Layer 6 of a small transformer language model trained on English Wikipedia (9 layers, counted from 0, width 128). Numbers have three digits each and are written without spaces.
Take only the direct path to the model's output, skipping the later layers: a vector added to the residual stream pushes a token's score in proportion to its dot product with that token's output vector.

Output vectors of the tokens that the questions are about. A number n stands for (n - 500) times 0.0093.
"insula": 552533523528408452395507560537392493574524421525462499488528443443450467547540452504534490449526509505565568557463527469503540559497648490380443684488525541484443482438439490502601500479530509501555406529569494521507569466594486479522550537482419481412519404415614625465541562577452392596416537471524523472512469507649448456448542446483547459540482442580492208500475469485695577262537
" G": 495522470470508499554467511529478484529501495530541491477488487470487514511482495502496493493486488523471495493499492538514504489496479480567500518528503508482485508490486532533489505512480496477496509515505497544540472517516502491530511474506479510487503470445511518493472496486515487508485507457491488549483508493509521502486483497492497511491498572510474469488492529506513481480517
"lined": 511533518501492389382497509586426565604562506670394469493521491500472459613483450478586494539503561465520563505473544502459542532578546540376428670518498505378490481492425440532519486536547474529458423510540402554457582500595437597603492514545354458298531486301600581504577546482449448554462535396438508568555453591656448408524536470453516519506501461550528191424524497471729492312548
"iseries": 506459514511459439398466537535394497561508460685393475523510432515415420557544521531522491487503528487549516507475549550520524477568596511392432654453539465416441474426447449600530479579504553566547461554515483446528502467523503463522494517502406456472584447339517635514531555560387438614527583436485518490551458562661454424499532426447551523533522482562557247533510435471692591227506
" sq": 447501444497514459436500492551476518540480462519437482418562467512415563599463493473588489458536523563464582471533548544456557551574470502485410508550533437438525439435531487469520450516508511460438514501476391504486559534477491531559572550461391485374471468317526640446561482553389507525485514505535538533550480624653451384442476506473589548537538523596623174570503424423846617263558
" They": 492511490498443519453515535555488501578502515486505470556503502510507466610562469509461485486522553513542542484511541494524497555478522509436488569511514515452483400447482475549556528465536491445510421521443510562466504516538533549560529472460437541373465438349512598511490466498475486495511484451488436475562465511685460453520508507553526492508448470547444413477458562478654451444522
"z": 498504523565447381294506613530396495570504391593356521454486423492463458582540500546525454431540593494631565535455562513548527523591643561307466800449507512291465397482408464522616507472578548494504450541562462598463548449595467504595568516451391439310593405257543691503578510477419456590425513426527514524523453542741501389490552440471596555518551404527586024441478516401973649116588
" scandal": 544519533541444469415533556518429534537510456511465451508516425464501448564494469546516492460550572521598544513479554556583485515536597533354468627508506482353443506467418454536601499446544525484534478504519480593525527486527473477567552498493421462506570460362518527437527568498501473577488486485489510495573464512640535423506525475412507509448515450559557255497465432463646504233571
"\"": 514520568465497511440554549518557536465514497610503473477498499493476464482512520499495495489544567494492547449483513501597494570509604439484532568503480662425495496496426461542474444480536536501543418535464479565488465493503557464471456500536508504526523540430528525446488480502453477510494544424565431448549477416513544388451528450460544495578456540552495387475506526524537435388466
"aduate": 513481509498512444436468573546370492587505423584462514513491514536460483520531530495516491460452497562566543562490496587573542507582501543401515558480505495317433482466440511561506527487567518510481496530569523508439540520505419548491553414484437514405510454359563615497569512549433454588554593440505484543497483528656483358507481400529552507468540441460529219490474480452685566314564
" pandemic": 525457544545474413409540527456373562474499463564407457530537553432545455605556502513535490451522635492557572525472590477542467466526651517382368663531508492347486454517423485551491571431523525472485461526542455485477509529501416467571554518472453501430558423416500588419481537466511435550428569486426634494530456520634540476564502467474553477480603415550558287557442458539718476251573
" Division": 530550519465473445446474508582458516522501462502444510490481495482497480502523483528520490438464522497552546559477530625517537474510540567455503545508495495476509406471469503496505470482526496502500458513542509519501530496477524456580523506442448481434567501458530558551494478513477452522461504470521500527514480479538549461510524465506520537471556458489514419447504503488657481322540
" Award": 499547518511496455456447504455401524545493471584461501486488518479474439545501476574499493484530555506504524517506548570514508519528545540426498614514494502401405488492431452525532511466513542488482434557557480528516531545555473507540532513419432433475513529350477572464547494562404506527468521425506490495599448515583512466490529442447552490491547519513544434483521491478602558306547
"ftware": 547487474530453451440456561589376520556490415585510457463558464526513507540503460498496489514418556525545602498496582514556530518620507537410478693505515563282439431512366484505597515481580539593524445540539365542528517538621459452539550457464406467380535392343526608518558506484398428582477509448508530540519459635604451364617531454461550521519545482518534161461503494431752593196503
" unlike": 479558477504488458377535485539464427595478408547467505509484430494480475592507488516488481495509540517567601519443514460497519543570610590347515655485499533455467437467490479459601497490596517477474451523533501573453537474574442515546516477494468487403473506419472529516548592504463479574479533489505590506450477528636506415488494537481538480439523442510548168460513537443686478396515
" annual": 480526510494482442433439522496396491512496471553404497506476550491465470529521472516505493506553543507533505486492543542482532502572563518387519585524525473435462496457482479509497522462518477472472441477527466552505562536598453527510522518496469499444509440411561533561509489507510493538435616472526504580507533608667484407476487453513519518495548456494513342470449482483673540327494

Output weights of attention head 0. The head adds the sum of these rows, row i times number i of z. A number n stands for (n - 500) times 0.0013.
o0: 537328442611687649440571728435715399626511408540391583464439247592430499333486528541395527597500446436455483785335250508479298526158529562414505563598380478728532565361717604741591486459430504432643668612267367562600674332565411283531456498715509448461450631417417662382601419417465538297552552532426645440488676351454479380431663570344484371608526471458522566610504725230303443750434
o1: 656507537599637417578588587614414382504505641561546535568500473387524531613572419473806574500467697634368546602466423407525323481550522443506549551531466486479584470542582555555392571522421446598568515510462352341256572555461509493557538533487551569474447497453489415334463387410581470636435533589532478566523603449861533530447428424456444424451522466524313301546555626417376460420420
o2: 568591405544543622379540551592587583480642699523636464361381494685389526368396627442293415467462217474497567493529760378546510567277497285537446490592679617489567493394531466356595278593453431564419589634124627649567540493423681575513410373626404806560485574523362426497423522516501532408530492661402351464502465449384577376380513540616463526521547461316755565456585361357342407598405
o3: 632638619644328438546545502468515467349317342493447445495649408292652432493649363542576601580627599452806540561497322505452419486455432625376504690501404439535483549635234714629367441546536706620737465524794604464539583564491317643596550550644637504482486407320673354262442635472433510393461315578605443496550550433643360321569538503481322525405505273564347284575407613403530370588581
o4: 716427352550504521518624591397496394583604404464558569463460481725472566372522582656483510557479525366546630456520339436618291617250337417591567428475337559418456253596560586580510478595522325453583564485232579682484521523483608435452387567613464419580581493425536690637533619266448323497487647428513602505541546340469626441465451523542422497424508368473453360385591599498544597547599
o5: 444675355538664641702398417430550529493642358638274379559406523472453256393504486570557458513591369393637178745389417520758176427397616539320661428512327595336424614523562634614833402523531521604552607489645407507571381581621418504626405397597373395444575611454172579461569602510582268360543535565205462438513409587273676314649715503496578550365471500642487546634611437544418444713594
o6: 545411622611384551405567543438492556412509300494360521481591523533581469440533345624449326541436596459570361578760491545516489518503626499300441451397562468477513586530478458396499541422485575498508561595581590418610598581321440664581482445448638502417496561441498540582614554552487649675591578633464398502604303456208633625273668499325385538668386445391419466475671501498305606594647
o7: 691507627413465639461544457422398443469373537450590544535560603421651434645622500523541418443489522497506346410568517547434519339752570374354433434225519475470481533670460467326450665545440501607533460489709630364552505419570391524433454612476508534586501563560470484744423558467584381648419526351399514456500468439380470617496626360595566535527504382437487693486624501545466601463330
o8: 548381423449548553634693631629409646419361604739421626602487307477606660240316545358495488651458367542391277331358679318542567569482510318621526431468539527626455508461594570470507640727631714498389623484539445523663637441412451301609560342484469558564434377623345557474393466397680381432469624531415411506409547463543681679493592583581382504658366687403502442678559281198401548363324
o9: 713583673625366550586599478581500643289410541586472430498543385452566458572609306473591585586499771586479534511469606336392607441444473411422342569455585447405557521656344620424321596590534660544595519334613477227582586562524434594746560598475642708658501468538535335572353557539582584619501414653596391456399344266690476526423447675429337419589484480444444305468461530388423463495473
o10: 636355521683464455594636548562354492576584451672250532476521340483442464457406475569471213319462375487482409551672582495706643438524535640448482611518474401423500661495359532652590708485559733621582504505569527426317462639468577585320529448455535307556765469265496362543483337618554482641510609392408446461663575503667395431494572491319444601358522263362392534349429577555358437762581
o11: 494433411229370387370453486673403433379626579319614532490553552564450564391611580618642464346526399605647362409578597403489590613762415660402555522616309661459611539445425543524646500522437528356507248495458522682377380479548607577256528448636425651337346364516510422469522633598543391457470515373489426441544611621425420553387624565432681566396666403594565567475555579555408268515472
o12: 492261321550486651481513572556489470462629422421483635558486443566453410512477588499461601540328282370603465478382545561817461491311703398502502471833505523589548459291644471566537478582516373550403398367387622633494430378481681417603435321589482471404442422514463636493527518476630332547576535650337346389466620570373545513324606640433552556440410459644501546573458655337342232724601
o13: 330468337371623337541460570709434362584716382557491606454480571546391554425523454574570644631445385587601506518487402393605600612493539456505642568683426670502599473532650646455508348543472558478411382423584427767407594537662594484621482413492428672398295299464510565424643339369401397547440648545561511478330491576311526407367431358422485553284532640319409480410546566429589451540572
o14: 520699456529599482571470630439369394585654616681455374486495527663424472614592604521701516424505602533557403426503551522677319445507506437514509438644557589344428447768544435535592371545561526635433460545342379594371298573421669581294550407675336558538541497299429484453572458491412579504374602429510419464452549626648564368489379406589630636337558377586420506471560474427538488526497
o15: 292504561577407416372345436411585447407484602295536602616348555674443458724575451404507432388623692456566467603298491512527450524540481569303525338583565609540542399475620559297718460468463393543587489500635477380503383339468485501488327605457531573375491368726339606644531683494700278516552424505479474474438398586458484546462623516483538441599556211817481368460444657601524436675633
o16: 584667515548626626366564533490463505544512436263535576508472645527384556507570450467611468473520397525431481474636598474616597420651536442317300418596581478315551515410644672471549495479494277601748477590350440573575498459333452473333339461555573610380547544647505477330500450517463523578544352733419585419447537472297522492450634422470499462487523426512566687415607468670442351426560
o17: 629615551163443489429507406507327432553359418546393363736491669462536531427513450243606562607477504471606149291586372657360497375875426350391427485581413543458471448644495704416445581361478575560690355500704676451775670381520370478358470556362481664443422645730606662494307465544422422428402650302509633480471540475425407601647416418587443509296545489300406978445370387561559545499337
o18: 464510485554362509522579481464314532635445526539333468583477632599524506522421369619449601672305591492347303456478496592609758464397485482521418489513337359354399574488405483314522601314524710564578787618648565493731575540479641430586492573221402517540523578559454537587394345410277604612441611366533575527544495595480558407611392458483375395379553369343416683409441514435543788616528
o19: 585639471495541547513508493415511433494558401289448506584570552444431478337500533746593606639304539482425609396447405574699338504327434503417416533646060280224437480424514547704546543537551466489519509507446526646580425524517453393463461490608410410465493536348514456342531585467492577517530420399499686490609660435500674481572545464569684628346542494746649609603588670585459435445448
o20: 513435620478449531236553395382562503493310486477303616449439561541560552427691461571539389574711683465477376415593418537405263451645435542217550531346473448473474625522532494406352653359468387555687569554714537436609676484456416544389458590236769553577606566473444431714518529444472600554506513309526533439657489441543513604471652541315542374580580371354482536534683419582418737484409
o21: 398312521624498742264475390431650472573527407583427486522333307428466555646553394658432435503635424458427629606351542593574442360386573494568341521529602317620375722407455281511542506457645344638419502494587448518696815339617448324623645663424594471617586458594503378553458565464563533652796507483307447466428504534405427453561526423345466552535420527303536698434581431504516546550439
o22: 561665451648695500454618757364477424618606456709414491369294515582216714473465454453522396549657655399447638493725499422398372401530389376340484750503643602426386446695483586469414391595627420698698539689176369660381400736476569539447447492531634685502519547159455398527578384502426563546619433616412727421684472359751597445454439482361571492505446375327470311366760534470492431468386
o23: 313340503670462704472699456425442409369434319323246537432423435570705578286465487702505539520599519407477564482228536568677338554320513776566501537550364461583431675419418480628624481451691546553514697488624385536636592429561596250597484610403532457648526315526369372417539663471575751437467422287471383377588653624251540387495487726477523507431580432751448380781520443271389594630593
o24: 311651333739462478559301242512679564583410601676367624528385498651315572545635465689403377759564452553351378360453549539550548448453377537549379516678320228672295601347565253427526551419536366627520624361447330598637552483370661530569499337355518428480622534483273583447425297402563497662677618456247550518607534551598612624709513450349400573575468566423701546326710389550655580532487
o25: 547534544678490650416479532498470432544668513583452353414617626613600355532570452571446444456667483550503486506670452514520431587601461513594543419342749489400507548458424557373460588440445492473653582672442547337501415730460539540461472491191445428682582555595517759465275503526590595596212559458377545450437535462405516451484365443354262490456354388423469558440433344562444607405707
o26: 550521545565567535497683595497463514575550486465631651251449377526516769451401537438412560345716394391424628581545538355543783527543468471614481456305498722658536487556677720486431352652649425545535471450244367538420490464586553383237373511492613489619602341456602571526461607358529333511491376585536662309360591335364414507387529594461412474546393685550439343400558487577537270545561
o27: 524664633566517415500461459471503454606569379335620357521384533397586632445401523567416703380613357642258503804425514501390500446305474694682436472400079509568500620389603573809548351562478516328307510431418358405478651547664438384277574624578301534543563585465639667403482479490496613418562450483625648672492588409250343315327223561553601634480663562559569613478394578696401352625433
o28: 424738512297597416498460471583428405487503533554628414418420473415471641627425510488540681502534436468663637305322530479443556544511337426678525507680437517547475451527527491487641330597615510657554426564438446845555498369558510430485474452711416611364527418490518399287556559485424424306399373433557638421355536545550575347622411399665454612362455513603602558472423431467670428333492
o29: 574389340630483545477463508408674541360554656493493467516526461518529382481702549379443402495651605221544490594564570474322454530525582325469468454489651526604561383598441373495371496449439304439605474196454543411604544391532642616580523426583631379552479711540404560681274493457593442526504531779339348392516385540587405638559638642447522377676397496397491510517528647498527533466433
o30: 497462505515506509483569550440512603220686216199569386534474579470642444464583391475675442382686512547715569769425516384387373402748640507440489522376684509409570508707361673467395556416504558472554331381725382212491670433654467549698582738433468613683270415541802491399456425563650447427493497656419575431417584366233381549508537523587434504320489478406480541448515512344430396481521
o31: 580627624414484401655567400473336375461635405284441616379470630529641579440458543523552574466571397670475430626510525613547586522558441739547458407394355588658559523626579714549553577475296533536605558405488406438407446364537383539205455407627598464490609342563653468320563669484499544371373321560672514538443612607141425483520743468516390525483551450625474292451450276568473588410624

Each question shows a token from some text and the vector z that the head gathered there. A number n stands for (n - 500) times 0.0056.

" generally": 511515390576505542483433423495461502478521535481453441465589495475426597567444406509544514557560
Pushed up most: "z"

" Records": 219461551465492535427619751416527640451487545418550731471449472296404375503632566397559480465567
Pushed down most: " unlike"

" the": 508633452385447288508593683521435481443659555377526628576524497389584340457501531327600422505387
Pushed up most: "ftware"

" Bend": 555499519487496391356449494436441459521463470441454518470451359503426416532404557636586518401504
Which three tokens does it push up most, strongest first? " sq", " G", " They"

" as": 532528167975399527573530560591767669487435304581433649328453574358438432218376530528484504624614
Which three tokens does it push up most, strongest first? "insula", " pandemic", "z"

"oe": 584521520446509321396478497451451445523448513470421465456434421518500479527370547599581522374489
Pushed down most: " pandemic"

" number": 396491409452474526538710618453491634363511507566557770517478681415542334485486515441457447544483
Pushed down most: " sq"

" ": 731475394602474447650552462371467592395667353493455527496453694536422619424388436480499427564633
Pushed down most: " They"

" several": 545555425547433616376488651497571552632372546404507459518858373600312628554403335536564557665342
Which three tokens does it push up most, strongest first? " scandal", " pandemic", " G"

"m": 467531465485422403424528549559598619507521382489515511406516415482369516491417610744499446617666
Pushed down most: "z"

" in": 412510474508455552485453493492498464433492541407455470404461560518507429606467513492528558422413
Pushed up most: "lined"

"esh": 632501513435558342421508461370467437493401491430402528464475467538492497494367517675550473393507
Pushed down most: " pandemic"

" two": 456491393398438333507526494444378558483562396514480527406398468446442293530359494509532516435429
Pushed down most: " scandal"

"in": 557507610376480467377435675490461584634465507471498549494563422527391594599421491565556538458351
Pushed down most: "z"

" a": 516428519548508515515602576440607528403484541355409472333411480572504418411444650531535515457499
Pushed down most: " pandemic"

" Y": 525465538481592456484468426401469554691479524557540502451570323476471459491479499510618548424441
Pushed up most: " They"

" alongside": 329544511445469528451597724525517581471428507453485581471523506426471427564479486436499544356401
Pushed up most: "iseries"

"ored": 407513435579500396445433359502524492513413541518552523445503298543522362545533521486637585474481
Pushed up most: "lined"

" and": 144634451394514362324644442416434534405428594564667511545473376492471554504627710587614406587706
Pushed up most: " sq"

".": 407521497499442541489444497500495481444473544424475470390469576525548443638466501472528566419400
Pushed up most: "lined"

" recording": 523450556413458527513600597369554693539466584553512664616577605487348555502550346313526474271379
Which three tokens does it push up most, strongest first? " Award", "iseries", " annual"

" was": 325410394446313200341359491385182606427736328449432617413364300394151528330433642743670415766721
Pushed up most: " sq"

"s": 150420489378461682379684619376611491270553474447368577618441525584402365633564456524431568547300
Which two tokens does it push up most, strongest first? " Award", " annual"

"\n": 625503292513419615467223740402672640618567389390384476325586514477353783530592315481506533678523
Which three tokens does it push up most, strongest first? " scandal", " G", " pandemic"

"8": 725455419510418482647564448411537483370548397565480631636357769602465642549476414524444439489616
Which two tokens does it push up most, strongest first? " Award", " annual"

" they": 521493511460512610440505615474642581569411492517455491530597480548456480598432391484442569388298
Which three tokens does it push up most, strongest first? "iseries", " They", " Award"

" also": 262527521529535513409549745519487632480482547402534645437549448447485528470591597483586461508492
Pushed up most: "ftware"

" l": 527471543521585515512505353439531556663516559637561368455462403496538507451425527409553676458486
Which two tokens does it push up most, strongest first? " They", " unlike"

"==": 604505306513437631446202724403680618595552426377383462333591499472388783544609312492530545694499
Pushed up most: " scandal"

"1": 386468335584545543572692497524473524365507436592519734596438740389500334512460496391438541515531
Pushed down most: " sq"

"For": 561537373576462524420376606475623612601479459432436488418614501518385682558501363475550539615492
Which two tokens does it push up most, strongest first? " scandal", " pandemic"

"ah": 563491488524589537432483478410448552688504515486544549483629384433362538417442511558607505458488
Pushed down most: "z"

" co": 464479474552612399472419386440484520610469479547526431446650322462426462541477433438610548442502
Pushed up most: " They"

" Tr": 716476658261600546390430735346611562701521483474446463535556465634428547651406507512481536199302
Pushed up most: " G"

" military": 298472464330543558449306361181555318359447718330569533631612515509602468906681305585555343415516
Which two tokens does it push up most, strongest first? " Award", " sq"

" to": 385499459389446605420639570390612594419405564575449593496531626397457463457482397376465581347309
Which three tokens does it push up most, strongest first? "iseries", " Award", " annual"

" which": 467472486609569476459533476512516631576629499548435517454515416555493520441481451328612597720445
Pushed up most: "z"

"d": 518460466534489427630507333384592595597558466552555634534521455467481415430467380478534463585488
Which two tokens does it push up most, strongest first? "aduate", " Division"

"0": 482451446437376462527595488524460508411545435505366658595381555574334473505441370567464499547448
Pushed up most: " annual"

"ers": 326620420507612305265478433470557441400415645491561420631600350511462692736595675607652380485683
Which three tokens does it push up most, strongest first? " sq", "ftware", "z"